Layer 3 of a small transformer language model trained on English Wikipedia (13 layers, counted from 0, width 64).
A neuron's activation on a vector x is GELU(weights . x + bias), where the dot is the dot product.

Input weights of the MLP neurons that the questions are about. A number n stands for n times 0.00078.
n0 (bias -0.058): 99 -50 -28 -19 192 115 -18 -99 70 -167 74 83 48 197 23 -24 -206 80 -180 -139 70 65 -22 238 -28 -90 22 -59 -8 87 4 -298 249 111 207 80 -43 -260 9 108 94 -203 -64 17 -164 -12 -175 44 88 -250 -158 16 -37 -38 -112 -174 -15 -141 68 -82 89 -40 -143 73
n15 (bias -0.081): -19 -276 -20 33 180 -43 40 95 -173 80 83 -81 89 5 79 -22 -99 -213 -64 234 -23 224 -66 -260 56 83 199 -352 93 69 86 -137 116 36 -252 180 55 -91 -88 98 100 -37 125 -13 -30 32 72 60 44 -70 26 126 11 -73 -22 43 -25 -82 45 187 -137 -39 175 27
n20 (bias -0.017): -159 -166 -204 105 -74 -197 149 -4 89 173 64 -2 104 -3 102 -1 21 -265 31 17 -59 -33 -180 -133 132 -237 -166 -34 116 41 -56 81 -40 54 0 -2 -323 68 4 8 -95 -61 -242 186 89 -29 185 -51 137 16 -93 40 185 127 -54 46 201 47 25 -92 -78 -105 -9 -74
n31 (bias -0.020): 75 -205 183 -195 -5 0 216 -115 -79 -74 -28 -52 -54 -20 -186 103 97 74 -150 -216 -108 127 26 -101 -27 7 -29 -253 144 109 0 82 34 -34 -115 3 -122 28 330 141 -202 76 161 254 -106 5 -57 177 207 -87 134 11 -197 5 27 35 -9 -88 -33 -186 213 -98 -149 148
n32 (bias -0.060): 219 15 276 40 12 121 67 28 93 -112 -53 -148 63 -71 -231 -58 118 -60 26 -40 -92 55 203 110 -149 -59 200 -27 -4 -131 -88 76 -24 -211 123 -26 -241 -3 -58 0 124 103 -36 181 -195 -84 100 -112 64 -116 171 -36 -195 -9 217 -61 99 17 194 -111 -336 82 25 -73
n39 (bias -0.083): -193 -355 -65 -102 -14 28 -39 98 10 -88 -133 -5 97 70 -121 23 177 -54 -89 50 -124 72 1 1 242 -131 220 -258 -25 165 -61 126 59 179 -62 53 10 -124 228 88 -166 196 -55 -27 0 25 177 54 164 43 72 161 51 252 -81 163 86 -61 118 33 -8 30 -167 -3
n52 (bias -0.058): -187 359 -150 -88 -14 -20 -248 122 91 -75 133 39 -40 -135 116 -132 -53 38 -11 -15 83 67 55 320 36 269 44 -1 -78 41 35 -197 175 -194 24 -189 264 -146 -91 -7 -242 -264 208 -42 -241 -93 -31 108 -90 61 51 78 -16 11 32 -144 -151 -50 54 -50 11 45 -132 -69
n56 (bias -0.068): 141 67 89 97 60 109 -80 -165 -137 -189 126 -3 138 -53 -5 -85 -74 -94 -11 -215 209 186 -89 64 103 18 138 -130 49 93 44 -27 128 83 -5 -82 193 -184 -6 -85 -70 62 156 267 -350 177 98 -58 -13 -158 -70 111 -180 -241 -126 -15 3 -119 -42 -280 45 -71 -43 -145
n62 (bias -0.068): 27 -87 -44 -88 54 337 159 72 164 -93 170 -218 -50 -111 -77 -199 115 -84 94 82 -299 196 56 65 12 -104 -90 -51 -35 -6 -112 74 -18 72 1 6 31 102 -43 -129 74 -106 -128 157 98 60 -8 -99 12 -56 145 -145 -101 62 25 -72 80 35 120 -292 141 138 -42 40
n67 (bias -0.062): -130 60 104 32 116 -155 -238 -150 -166 -15 124 5 37 120 113 -231 -209 -231 -35 144 -4 218 -116 145 -111 150 -74 70 -263 92 221 -62 -113 -20 -128 -206 42 48 120 13 -23 -43 -111 -213 39 -127 154 183 -97 40 13 -84 -1 -139 33 -4 -206 55 194 116 -65 49 35 -9
n82 (bias 0.008): -122 6 -109 74 8 -170 207 -105 -70 163 25 96 75 30 78 200 -33 197 92 -279 157 -167 264 182 -161 -45 -174 33 -45 -43 72 -80 12 -26 239 14 65 -136 148 12 7 11 30 -50 -106 -291 -2 92 -158 -169 -104 16 -12 201 152 -57 -86 -55 -121 18 133 -105 107 180
n98 (bias -0.027): -67 12 -52 119 108 145 -186 -2 -81 11 -38 -183 242 1 138 -61 -210 -269 -75 36 -42 24 -179 5 21 62 12 89 120 -77 0 -94 -22 -37 12 -133 57 -154 -101 -110 90 -111 224 -18 119 315 7 190 3 42 32 213 -148 -246 -230 -53 -13 -47 -23 147 15 25 79 -130
n99 (bias -0.064): -142 -155 -200 106 118 -23 -160 204 180 -171 -37 -110 205 95 108 76 164 -56 7 163 -45 35 -58 65 122 -104 224 17 -109 -52 -229 -179 94 -13 -77 -149 -33 -80 185 39 -162 -110 101 -329 216 19 244 -184 21 -185 -118 169 315 140 34 -45 23 -40 -77 74 3 55 -57 -9
n102 (bias -0.096): 149 -78 -27 -288 157 95 -81 -222 -158 -61 -113 243 8 206 -32 104 139 86 106 131 86 21 125 -49 -92 236 112 -168 3 383 80 -206 -168 -145 32 221 98 -45 244 42 -263 256 64 -315 26 190 -208 1 244 -398 -185 152 -58 -87 1 -7 -156 28 0 51 109 78 191 109
n107 (bias -0.141): -148 -23 -38 87 -136 -128 113 151 81 -223 69 -21 271 252 -117 -91 -25 35 -277 -120 -93 -158 -5 -45 101 -137 16 -102 239 249 220 69 209 46 -45 55 3 -119 93 315 -110 -192 -102 48 -205 -97 -135 -123 16 -62 -270 55 7 172 90 128 -40 -46 278 163 -352 128 117 -12
n112 (bias -0.025): -48 -133 165 228 -65 -157 -156 -227 -134 -45 130 -148 91 166 -69 -87 -69 -171 57 -80 58 58 -35 158 180 39 -9 65 -107 -156 -16 44 -21 13 124 37 -100 -26 -120 -6 12 169 21 -51 -155 -20 -51 51 71 -27 -11 -323 -34 -200 -79 -43 -102 -240 36 163 33 -120 36 19
n118 (bias -0.016): 199 -86 -181 7 -16 47 -42 -85 -232 -110 -165 -22 144 -69 -149 -2 -39 -54 24 -1 -67 -61 -74 -68 -141 83 -40 121 172 65 -73 12 -202 -38 120 82 -124 45 -3 179 66 120 3 -176 103 130 -11 66 271 -62 186 29 -371 72 -78 114 -32 -174 -177 95 -33 112 87 -323
n119 (bias -0.038): -61 25 187 117 67 17 259 -30 53 -110 48 43 -9 81 -277 -14 -89 -152 7 -35 -144 212 76 -100 48 -101 -249 -132 -53 -207 298 -160 95 -13 134 74 43 9 -224 -38 -9 11 54 66 -161 -216 43 12 -25 -216 -58 -91 -64 -73 -27 73 126 -154 -47 -53 -55 -217 -4 208
n153 (bias -0.040): -190 73 127 -107 115 -146 17 4 -327 154 226 40 -28 -152 54 188 14 -90 102 31 102 50 -7 -35 48 55 -80 -208 68 -37 134 141 -190 75 64 9 -2 -135 24 -5 21 119 98 134 -86 -200 7 18 -251 -19 67 69 -199 -103 -51 60 -19 -74 -105 -1 -74 -62 104 91
n155 (bias -0.015): 146 27 -172 -96 -92 -112 24 124 -29 275 65 -76 -73 242 101 -61 100 -127 138 14 42 -74 -241 -139 114 -197 -216 131 81 39 -1 6 106 213 -99 187 -53 48 -60 -123 63 -249 35 -20 199 27 38 79 -70 19 -36 -179 82 -99 133 5 -115 39 -137 57 181 -106 -4 -70
n157 (bias -0.002): 232 -240 -303 73 -73 73 -76 68 184 66 -12 -4 -199 224 59 37 57 85 -91 28 -158 -303 -88 122 -22 -379 81 99 -160 21 -12 -268 130 -86 -26 135 -190 124 -131 94 -192 -6 52 -19 -118 -160 150 -4 15 -59 -89 77 97 135 -16 -149 -10 -81 86 -18 -113 -72 -6 50
n164 (bias -0.128): 48 -34 35 -62 0 38 113 -192 98 -26 -119 44 -56 -137 -16 -14 145 37 94 112 -92 -45 65 251 -7 139 73 -81 455 54 -135 317 -33 3 -223 40 -143 214 -125 64 -185 -75 -167 -106 -82 38 -1 119 188 84 -79 -131 -211 -56 -55 20 58 125 41 112 -86 110 223 -20
n166 (bias -0.102): 109 -28 -102 -35 -11 -241 152 -32 -205 404 91 -73 -162 230 -49 130 -163 283 104 -354 14 -222 124 -32 -72 5 -173 131 94 288 -252 25 182 11 -186 77 -97 282 -243 215 -59 -126 150 31 -64 3 210 27 31 124 2 -174 -60 -149 174 75 -74 188 26 11 86 216 9 115
n176 (bias -0.006): 310 77 -104 -162 -127 -2 -13 31 -107 -43 79 -53 185 95 19 140 17 -178 4 -73 77 -64 -86 -85 -132 101 -105 128 138 84 271 -68 -151 104 208 112 -174 -264 -2 -43 -227 231 32 167 -39 87 95 -77 -164 19 -10 93 -126 -11 -82 44 -61 -198 -92 -181 -26 -82 209 -90
n177 (bias -0.141): -273 81 -348 -326 -332 -202 -151 225 298 378 -123 309 -59 167 294 141 -114 -41 95 -36 310 -44 -393 -139 -26 -93 -150 182 172 78 -29 -65 86 164 29 -89 162 -40 -228 178 -9 -146 12 0 62 -477 67 37 142 188 -94 -26 272 -108 378 189 -115 134 -292 -23 -15 -311 25 -289
n181 (bias -0.095): 13 -281 32 53 199 273 166 54 13 38 -87 -82 -10 260 -188 89 3 131 -182 194 226 -96 -244 -32 -189 38 73 27 -121 36 -192 -256 282 -179 -238 171 -211 59 -33 58 -10 37 -12 -169 322 194 130 -97 142 -87 94 -159 42 82 42 88 86 -126 -217 -167 249 -16 266 132
n183 (bias -0.007): -116 -123 0 -85 -35 -90 -6 -167 -163 178 -62 30 218 163 10 238 22 38 -14 57 12 -50 113 -116 87 -60 -159 5 211 -59 -23 -47 39 -122 -162 136 90 42 54 65 160 -71 -23 -113 -57 -167 -1 129 -58 18 -41 172 119 113 -191 144 98 -32 -115 18 -118 17 -61 -72
n196 (bias -0.004): 53 -78 16 26 -58 151 -7 -31 45 -42 46 -160 -57 -20 -195 94 151 -172 47 45 -118 93 -24 -72 7 -4 -87 81 45 -121 -39 -42 2 -225 204 -21 44 101 -29 -152 53 224 -111 137 -38 8 28 -109 53 -5 263 -57 -219 191 -39 -100 -56 -109 101 -29 81 -6 -50 -350
n197 (bias -0.041): -154 70 -242 -128 5 -49 203 260 23 -276 -86 27 -74 -68 -10 86 53 -76 -175 177 -66 52 -50 -177 49 -127 -34 -9 126 131 -129 150 25 -120 -97 -75 209 148 -43 29 55 158 -83 234 -2 -18 -98 20 158 356 250 65 54 -257 12 -295 27 -110 24 -230 42 -152 -58 112
n207 (bias -0.116): -108 -26 -128 -200 8 229 124 180 -1 111 -116 67 -316 50 263 -15 146 -151 9 -77 -87 -2 15 143 145 70 263 -60 -70 102 71 -195 146 55 44 156 40 184 130 -87 -98 52 13 43 -211 261 165 94 -82 87 58 -142 180 -96 10 -4 -42 36 122 -52 148 0 -84 5
n222 (bias -0.082): 58 -77 -31 -45 256 52 -120 -77 -356 -301 -46 -44 -130 233 -14 15 -131 106 -83 88 -111 176 76 -195 113 26 12 -306 -39 104 83 -90 44 -38 -66 -95 138 201 114 -56 -138 -163 292 -282 -95 -21 -54 95 111 -82 75 100 -190 -154 -79 -1 86 -55 -4 126 -10 -86 168 47
n241 (bias -0.080): 58 -155 47 -219 -49 139 6 -67 57 160 180 182 103 170 -193 -173 33 136 -125 82 79 202 -1 -42 -64 -55 184 -106 48 23 103 207 -49 -37 -45 55 44 104 -26 -60 -18 25 249 412 35 109 206 -13 56 41 -161 -190 -308 -187 -175 242 -120 -211 70 4 -179 -25 -229 -53

Each question shows a token from some text and the vector x that enters the MLP there. A number n stands for n times 0.011.

"4": 7 65 9 329 -78 -47 -116 -161 111 -173 -73 -146 -115 -142 61 152 62 -44 -154 109 -120 -110 142 -112 0 -143 60 -63 -69 -28 118 -30 -92 -22 -41 -17 -29 -18 -113 -49 250 -49 -9 4 210 3 -38 198 -49 160 117 -72 99 296 -27 140 -164 39 -114 -19 148 -31 -146 144
The most active neuron and its activation: n196, at about 0.32

" ext": 157 -138 -59 190 -160 -99 -47 -135 -8 -33 96 -187 -244 -124 104 83 -9 158 57 -13 12 128 50 -63 104 82 -43 -26 171 8 -145 -99 61 88 60 16 -185 11 -124 47 -17 141 50 3 191 77 -101 247 -337 -51 -22 105 -84 133 12 -108 -16 29 -136 113 -10 133 -14 -17
The most active neuron and its activation: n166, at about 1.1

" Ar": 106 26 -93 402 -81 -73 125 -121 -121 -123 -6 -68 -87 -26 -68 118 125 20 49 119 -94 -77 103 -34 17 69 -54 20 -196 20 -2 57 -210 230 -184 32 -41 7 -100 -160 142 93 80 44 80 -87 -86 322 -136 16 106 37 163 10 34 -136 106 18 89 -122 1 -128 -180 -30
Which neuron lights up most? n197

"9": 41 144 54 310 -17 -73 -112 -223 161 -181 -93 -174 -159 -113 26 159 52 94 -72 79 -81 -64 -7 -46 -12 -115 55 -172 -42 -19 46 -55 25 -4 -46 -29 -61 -26 -77 -32 331 64 -67 1 233 -3 -123 267 -71 124 63 -114 72 280 -66 104 -91 -53 -67 -59 120 -73 -86 115
Which neuron lights up most? n181

" G": 88 35 112 217 -124 -137 -3 -25 -17 -56 -63 -99 -54 -69 61 130 176 135 -61 19 -343 -106 -72 15 -112 75 -10 167 -131 -45 29 -151 -119 103 -73 -146 -80 38 24 -99 361 -18 52 171 187 -34 -124 190 -77 11 106 66 80 125 -36 6 35 -124 -102 -55 5 -129 35 142
Which neuron lights up most? n82

"ru": 327 54 196 91 -147 -7 -12 -65 21 -54 -101 -10 -26 43 -51 156 66 -65 -42 -109 20 -88 133 62 -38 -238 58 -232 -78 -43 186 -15 -215 76 -82 38 -142 -31 -62 -94 300 -52 -52 -60 59 64 -50 4 -209 211 122 49 110 124 -104 -93 90 7 68 -16 181 -55 -156 -6
Which neuron lights up most? n32

"th": 134 35 33 197 -113 -5 -143 59 -50 -99 39 -125 32 -235 173 155 -31 94 -223 -9 -108 -84 253 61 -98 -236 -37 31 5 -62 10 -13 -170 16 -187 -49 -19 93 123 -141 155 20 -27 208 151 -10 -80 44 -116 -86 -8 85 165 -46 22 118 76 -14 -94 -30 284 46 -118 -7
The two highest activations, in order: n62, n82

"le": 345 32 44 115 -230 -93 -15 -174 -54 -214 -24 -17 28 -64 -33 252 10 26 -35 -146 -79 -121 30 64 52 -278 191 -31 -37 -64 219 -30 -41 41 -48 15 19 -24 115 -165 228 -17 -6 160 117 19 -113 -37 -230 -10 44 101 72 -2 -20 -42 41 102 13 13 176 2 -160 -49
The most active neuron and its activation: n56, at about 0.92

"ir": 322 19 -66 234 -183 30 58 -184 95 -128 34 -73 1 -95 -110 158 63 37 -96 -67 96 48 65 -1 -32 -132 -18 -71 12 19 25 -75 -283 84 -187 53 35 -25 38 -171 344 69 168 -33 -11 46 -89 37 -228 -12 86 151 148 -38 23 13 22 25 -139 25 176 -63 -216 21
The most active neuron and its activation: n56, at about 0.87

" |": 118 92 4 253 -163 -49 -130 -96 6 -113 12 156 -109 -140 36 9 -36 321 -157 138 -137 46 36 -196 134 -18 -30 9 -59 34 15 -90 -124 -218 -15 31 41 -70 -58 -27 19 58 30 -35 249 -36 -149 133 -37 12 54 -14 176 99 -48 153 25 67 -15 -39 86 -174 -189 0
The most active neuron and its activation: n183, at about 0.41

"8": 125 157 79 280 -38 -73 -82 -218 107 -189 1 -126 -117 -96 -13 229 -93 79 -194 99 -100 -30 49 -21 -68 -172 98 -107 -32 -50 130 -94 -27 -50 -81 60 -67 -29 -84 -45 235 18 -75 31 191 -59 -115 239 -57 60 71 -86 102 187 -120 122 -62 25 -163 5 232 45 -81 68
Which neuron lights up most? n181

"7": 153 135 39 270 18 -17 -92 -243 116 -214 -8 -166 -115 -87 -16 188 -22 -11 -180 67 -36 1 74 -7 -98 -145 104 -29 29 9 163 -144 -15 0 9 -36 -206 -38 -198 -54 245 13 -44 96 202 3 -14 196 -92 38 26 -29 99 133 -68 147 -81 -6 -64 80 193 -66 -163 29
The two highest activations, in order: n0, n119

"0": 16 148 88 338 156 -167 -111 -179 148 -170 -140 -116 39 -152 106 111 92 99 91 74 -147 26 100 28 50 -193 83 -128 -59 31 137 72 -110 12 -178 -105 -107 -107 -18 44 291 -28 -133 33 108 64 -102 24 -64 11 -6 -71 -23 105 6 142 -6 -44 -147 -9 84 -116 -153 39
The most active neuron and its activation: n99, at about 0.38

"%)": 103 144 189 313 -169 -20 -43 -80 80 -270 75 -94 -150 69 54 44 -193 66 -186 82 -160 4 -35 -57 85 69 -63 -105 122 67 80 -15 -31 -88 98 -85 -53 -103 16 51 43 33 -21 88 253 72 -39 -30 -168 167 -103 -52 133 218 -168 18 42 -14 -24 -69 66 52 -215 -59
Which neuron lights up most? n107

".": 0 184 116 319 -87 -140 -142 -136 -179 -18 -50 81 -140 -149 -121 164 10 50 -173 -32 -95 -28 4 99 128 13 11 13 38 13 -82 -60 -6 48 8 86 -4 -165 -168 -11 -232 162 104 68 288 75 -87 92 -167 87 36 55 74 25 49 63 -33 56 38 -51 142 42 -232 -78
The most active neuron and its activation: n52, at about 0.63

"ber": 247 67 170 219 -311 -115 118 -87 89 -216 10 23 -21 -65 2 -6 -54 -1 -56 21 -14 4 78 38 1 -64 -40 8 -69 -126 129 -10 -286 68 -127 148 84 17 34 38 112 -24 73 105 202 -26 -100 -10 -221 -66 61 193 -67 56 -161 -110 103 71 -154 -175 215 -55 -43 56
Which neuron lights up most? n119

"\n": 103 142 103 339 -203 61 102 -110 -186 -132 -104 17 -13 -125 49 110 -8 164 8 143 -126 170 -41 -103 31 -149 -28 -145 98 49 2 -36 -191 -106 10 -30 45 -143 -47 -151 -96 -34 168 133 177 74 -161 40 -227 82 -51 -50 152 183 38 63 72 36 1 -54 30 -31 -50 -87
Which neuron lights up most? n119

" seats": 250 61 48 290 -182 -61 -28 -112 -137 -135 30 -79 -81 -77 137 84 -184 41 -60 219 -49 225 15 -50 11 -2 -91 104 -67 88 82 -23 -52 -196 -24 -86 -15 44 -21 46 11 22 32 -55 276 -53 -132 125 -233 49 -73 -19 32 173 100 -46 82 -3 -63 -165 47 130 -238 77
The most active neuron and its activation: n67, at about 1.4

" the": 175 83 -52 273 -219 -23 14 103 -74 53 -155 -135 -150 -102 188 108 -121 144 -9 -88 -161 59 135 16 186 44 79 -64 -116 13 -28 -182 -51 -42 88 3 -73 -30 48 -35 13 -87 -66 -23 209 90 -111 114 -161 32 0 -7 50 117 -42 232 -1 -42 33 -25 100 -175 -189 -4
Which neuron lights up most? n207

"5": 189 118 101 337 -62 1 -140 -350 68 -160 -62 -100 -62 -111 10 188 -69 18 -87 35 -135 11 140 -5 12 -201 160 -41 50 -63 225 -16 -35 -66 -125 47 -129 -71 -62 -31 154 -37 44 -39 123 164 -111 107 8 69 17 -58 37 107 -49 71 -186 3 -108 -2 232 -26 -105 55
Which neuron lights up most? n112

" and": 230 -97 80 136 -152 -175 -7 14 -96 -81 -66 -3 -165 -184 -139 128 -174 79 -35 174 13 88 -29 -12 124 -9 32 -16 -26 72 80 -83 20 33 -124 -19 22 -87 -29 9 120 -154 118 53 138 167 -287 7 -189 58 110 149 175 77 57 186 -105 48 -72 -72 -96 -14 -165 92
Which neuron lights up most? n15

"n": 292 38 139 181 -82 -43 50 -92 -37 -60 103 -69 -11 -96 98 39 196 9 -95 24 -187 -33 74 -17 40 -81 -101 -34 -162 16 140 -55 -272 51 -112 -47 10 12 -42 -25 166 -88 -89 156 265 11 -76 -91 -144 159 45 170 48 -27 -50 80 116 -154 -172 81 110 -46 -299 83
Which neuron lights up most? n62

" having": 375 58 9 144 -110 -81 49 55 -85 -160 80 93 -202 -5 -13 58 -224 151 -41 -1 -53 94 109 -51 114 -10 9 -36 -300 -35 95 37 114 26 -38 -36 -76 -89 -58 -77 112 -65 -151 127 300 70 -273 54 -83 131 -59 48 4 40 -36 1 -201 -10 51 9 19 92 -132 57
Which neuron lights up most? n0

"2": 9 99 14 351 84 -179 -114 -84 143 -89 -16 -111 -92 -230 95 70 183 28 -133 84 -241 -135 121 -61 -18 -80 78 -29 -39 -37 126 48 -128 -10 -161 -8 9 -40 -33 -104 139 12 0 -20 166 -36 -76 151 -27 174 82 -105 79 235 22 187 -36 -40 -123 -94 159 -102 -165 16
The most active neuron and its activation: n197, at about 0.34

"1": 195 133 20 353 33 -106 -170 -147 104 -114 -52 -207 -99 -216 38 82 70 -59 -137 0 -51 30 57 -46 -148 -104 93 60 96 11 161 -88 44 -18 -70 -124 -141 -14 -90 -88 205 13 -6 26 198 13 -31 170 -43 43 28 33 58 228 -20 175 -20 -11 -139 6 155 -113 -182 30
The three highest activations, in order: n98, n196, n118

",": 144 -2 158 270 -196 -28 -95 2 -66 -198 -118 56 -207 -48 -58 140 -76 115 -95 109 -157 66 34 26 121 -45 115 12 58 -22 -105 32 -103 -29 -4 -6 -54 -28 -29 -32 174 -23 115 -114 227 -19 -275 39 -13 24 187 25 213 160 -202 151 12 -64 -63 -62 -65 -60 -133 85
The most active neuron and its activation: n183, at about 0.63

" (": -25 -2 205 343 -10 47 -12 -30 -60 -233 -136 5 -159 -319 -8 88 -125 237 -5 54 -125 32 51 -124 -78 -27 55 34 -32 85 -34 -47 -117 18 -60 11 126 -62 -18 -62 7 -32 192 147 323 -61 -53 78 -172 12 0 -73 62 145 -30 48 2 96 132 -62 28 -209 -134 9
Which neuron lights up most? n31

"om": 300 -26 137 202 -129 -65 -21 -238 -36 -70 -13 -76 -147 -53 -66 67 48 -9 -147 -102 61 19 75 -97 251 -197 5 -27 51 -79 135 -95 -269 82 99 78 128 45 50 72 95 -49 -61 80 139 100 -138 -57 -195 -27 -75 86 31 -80 12 -141 200 -6 -120 11 191 70 -98 47
The two highest activations, in order: n56, n119

"ta": 295 3 74 128 -226 -16 -90 -218 84 -78 26 -24 -9 -125 -33 241 -226 27 -135 68 -74 17 73 -21 79 -136 -81 -7 141 -52 195 -94 -275 24 -47 19 -94 -28 141 -166 178 -67 21 84 142 173 -23 89 -194 125 -20 -30 -3 117 -3 -92 158 12 -101 -55 148 -3 -40 30
The two highest activations, in order: n176, n98

" ": 144 116 111 316 -7 -202 -15 -160 -69 -158 -123 -4 -83 -256 63 91 64 125 -75 132 -112 -28 186 -145 -81 -27 41 14 4 -53 -75 21 -63 96 70 44 20 -11 -45 -92 86 -133 -25 -29 292 89 -35 153 -103 155 -30 -113 53 214 -5 34 53 -31 -53 116 3 -318 -201 22
The three highest activations, in order: n82, n118, n183

"3": 162 58 21 353 36 -82 -134 -238 179 -112 19 -118 -153 -92 49 181 -35 -40 -201 49 -184 -6 175 -17 -37 -134 99 -19 60 6 167 -125 -143 11 -23 -41 -125 -98 -150 -64 191 14 -4 23 140 72 -32 83 1 140 18 -9 -23 135 -25 188 -14 2 -109 28 171 -65 -190 44
Which neuron lights up most? n98

")": 29 120 161 268 -180 -89 -56 -156 74 -231 193 -42 -142 44 -5 106 -98 199 6 30 -286 58 -90 -77 19 -32 18 -3 71 116 97 -16 -78 -156 9 -43 -116 -101 54 37 26 -12 90 30 276 126 -148 54 -126 125 -72 -27 157 68 -148 49 48 2 -64 26 88 -44 -171 -136
Which neuron lights up most? n98

"on": 330 56 89 154 -274 -119 51 -230 25 -157 27 -18 114 -108 -27 120 95 75 -22 -46 -43 -46 131 68 34 -139 14 -79 -136 -64 187 13 -156 62 -67 -79 -1 77 92 5 120 -21 115 -25 192 122 -180 -89 -201 10 -34 44 40 -24 -52 -89 273 -68 -61 -76 188 -127 -147 62
The most active neuron and its activation: n31, at about 0.81

"6": 52 127 67 279 -71 -6 -47 -284 109 -221 -67 -112 -132 -149 65 230 29 89 -221 87 -170 -32 156 -86 -44 -153 15 -89 -80 -28 240 -23 -64 5 -74 -6 -73 -5 -123 -26 238 10 -41 -32 151 55 -107 178 -50 58 40 -100 131 144 7 95 -86 -21 -53 21 190 41 -97 32
Which neuron lights up most? n119

" over": 2 -74 -4 118 -20 -74 -113 27 -38 -249 -84 45 -64 -24 68 186 -51 133 -38 25 1 -1 197 64 80 26 45 -105 90 -184 -64 19 51 74 -63 63 -106 -60 -88 -49 -35 -101 169 39 426 71 -263 86 -263 7 -78 140 -2 119 28 9 -106 134 80 -212 15 19 52 -57
Which neuron lights up most? n99

"iz": 199 -53 64 189 -233 -151 -66 -194 64 -90 5 14 -96 -142 15 113 141 39 5 -54 -146 59 153 -77 88 -134 -58 33 -42 120 243 -89 -267 -94 -132 85 -17 55 -48 5 201 10 134 3 130 104 -32 -60 -118 100 -97 141 -135 27 -24 -101 104 -44 -213 85 236 60 -133 69
The most active neuron and its activation: n118, at about 0.6

"ik": 247 66 115 219 -150 -149 4 -183 99 -130 -47 -75 -8 -59 -20 41 104 14 -99 -90 42 154 -15 -80 27 -47 -105 46 -129 -24 96 -195 -360 -55 -144 92 40 36 110 -50 248 -36 37 185 302 -12 0 -11 -186 -64 -57 121 35 61 84 -55 202 -16 -37 46 105 -80 -151 -43
Which neuron lights up most? n119

"ai": 138 12 89 168 -199 -72 11 -71 214 -165 54 31 -34 -42 23 157 -24 44 -238 -10 78 -1 48 111 -74 -40 -72 -53 -132 -1 86 -159 -322 21 -223 7 0 39 90 -101 318 -33 -78 138 209 167 -97 70 -185 82 16 -3 68 106 -108 11 132 22 -81 -33 69 -162 26 -55
The most active neuron and its activation: n181, at about 0.33

" M": 136 -65 33 197 15 -51 -111 -42 -83 -64 -83 -51 -218 -63 -97 205 79 149 17 120 -237 -59 -13 -51 -6 -154 -10 50 -177 -41 27 -44 -215 115 -21 -58 67 -81 111 26 214 -114 -89 190 214 -5 -88 304 -81 -17 85 119 217 62 96 15 8 -172 77 34 35 -239 -57 -32
The two highest activations, in order: n157, n197

" with": 236 -25 49 182 -247 -116 -43 89 -81 -152 8 30 -156 -24 -18 54 -91 151 32 5 -116 63 91 -102 131 30 108 -24 -96 -111 164 -142 141 65 -101 54 -21 -176 19 -91 -33 -148 139 -61 300 153 -190 63 -167 72 69 15 -21 193 -48 98 -129 -94 77 -74 126 -60 -8 -38
The three highest activations, in order: n222, n155, n176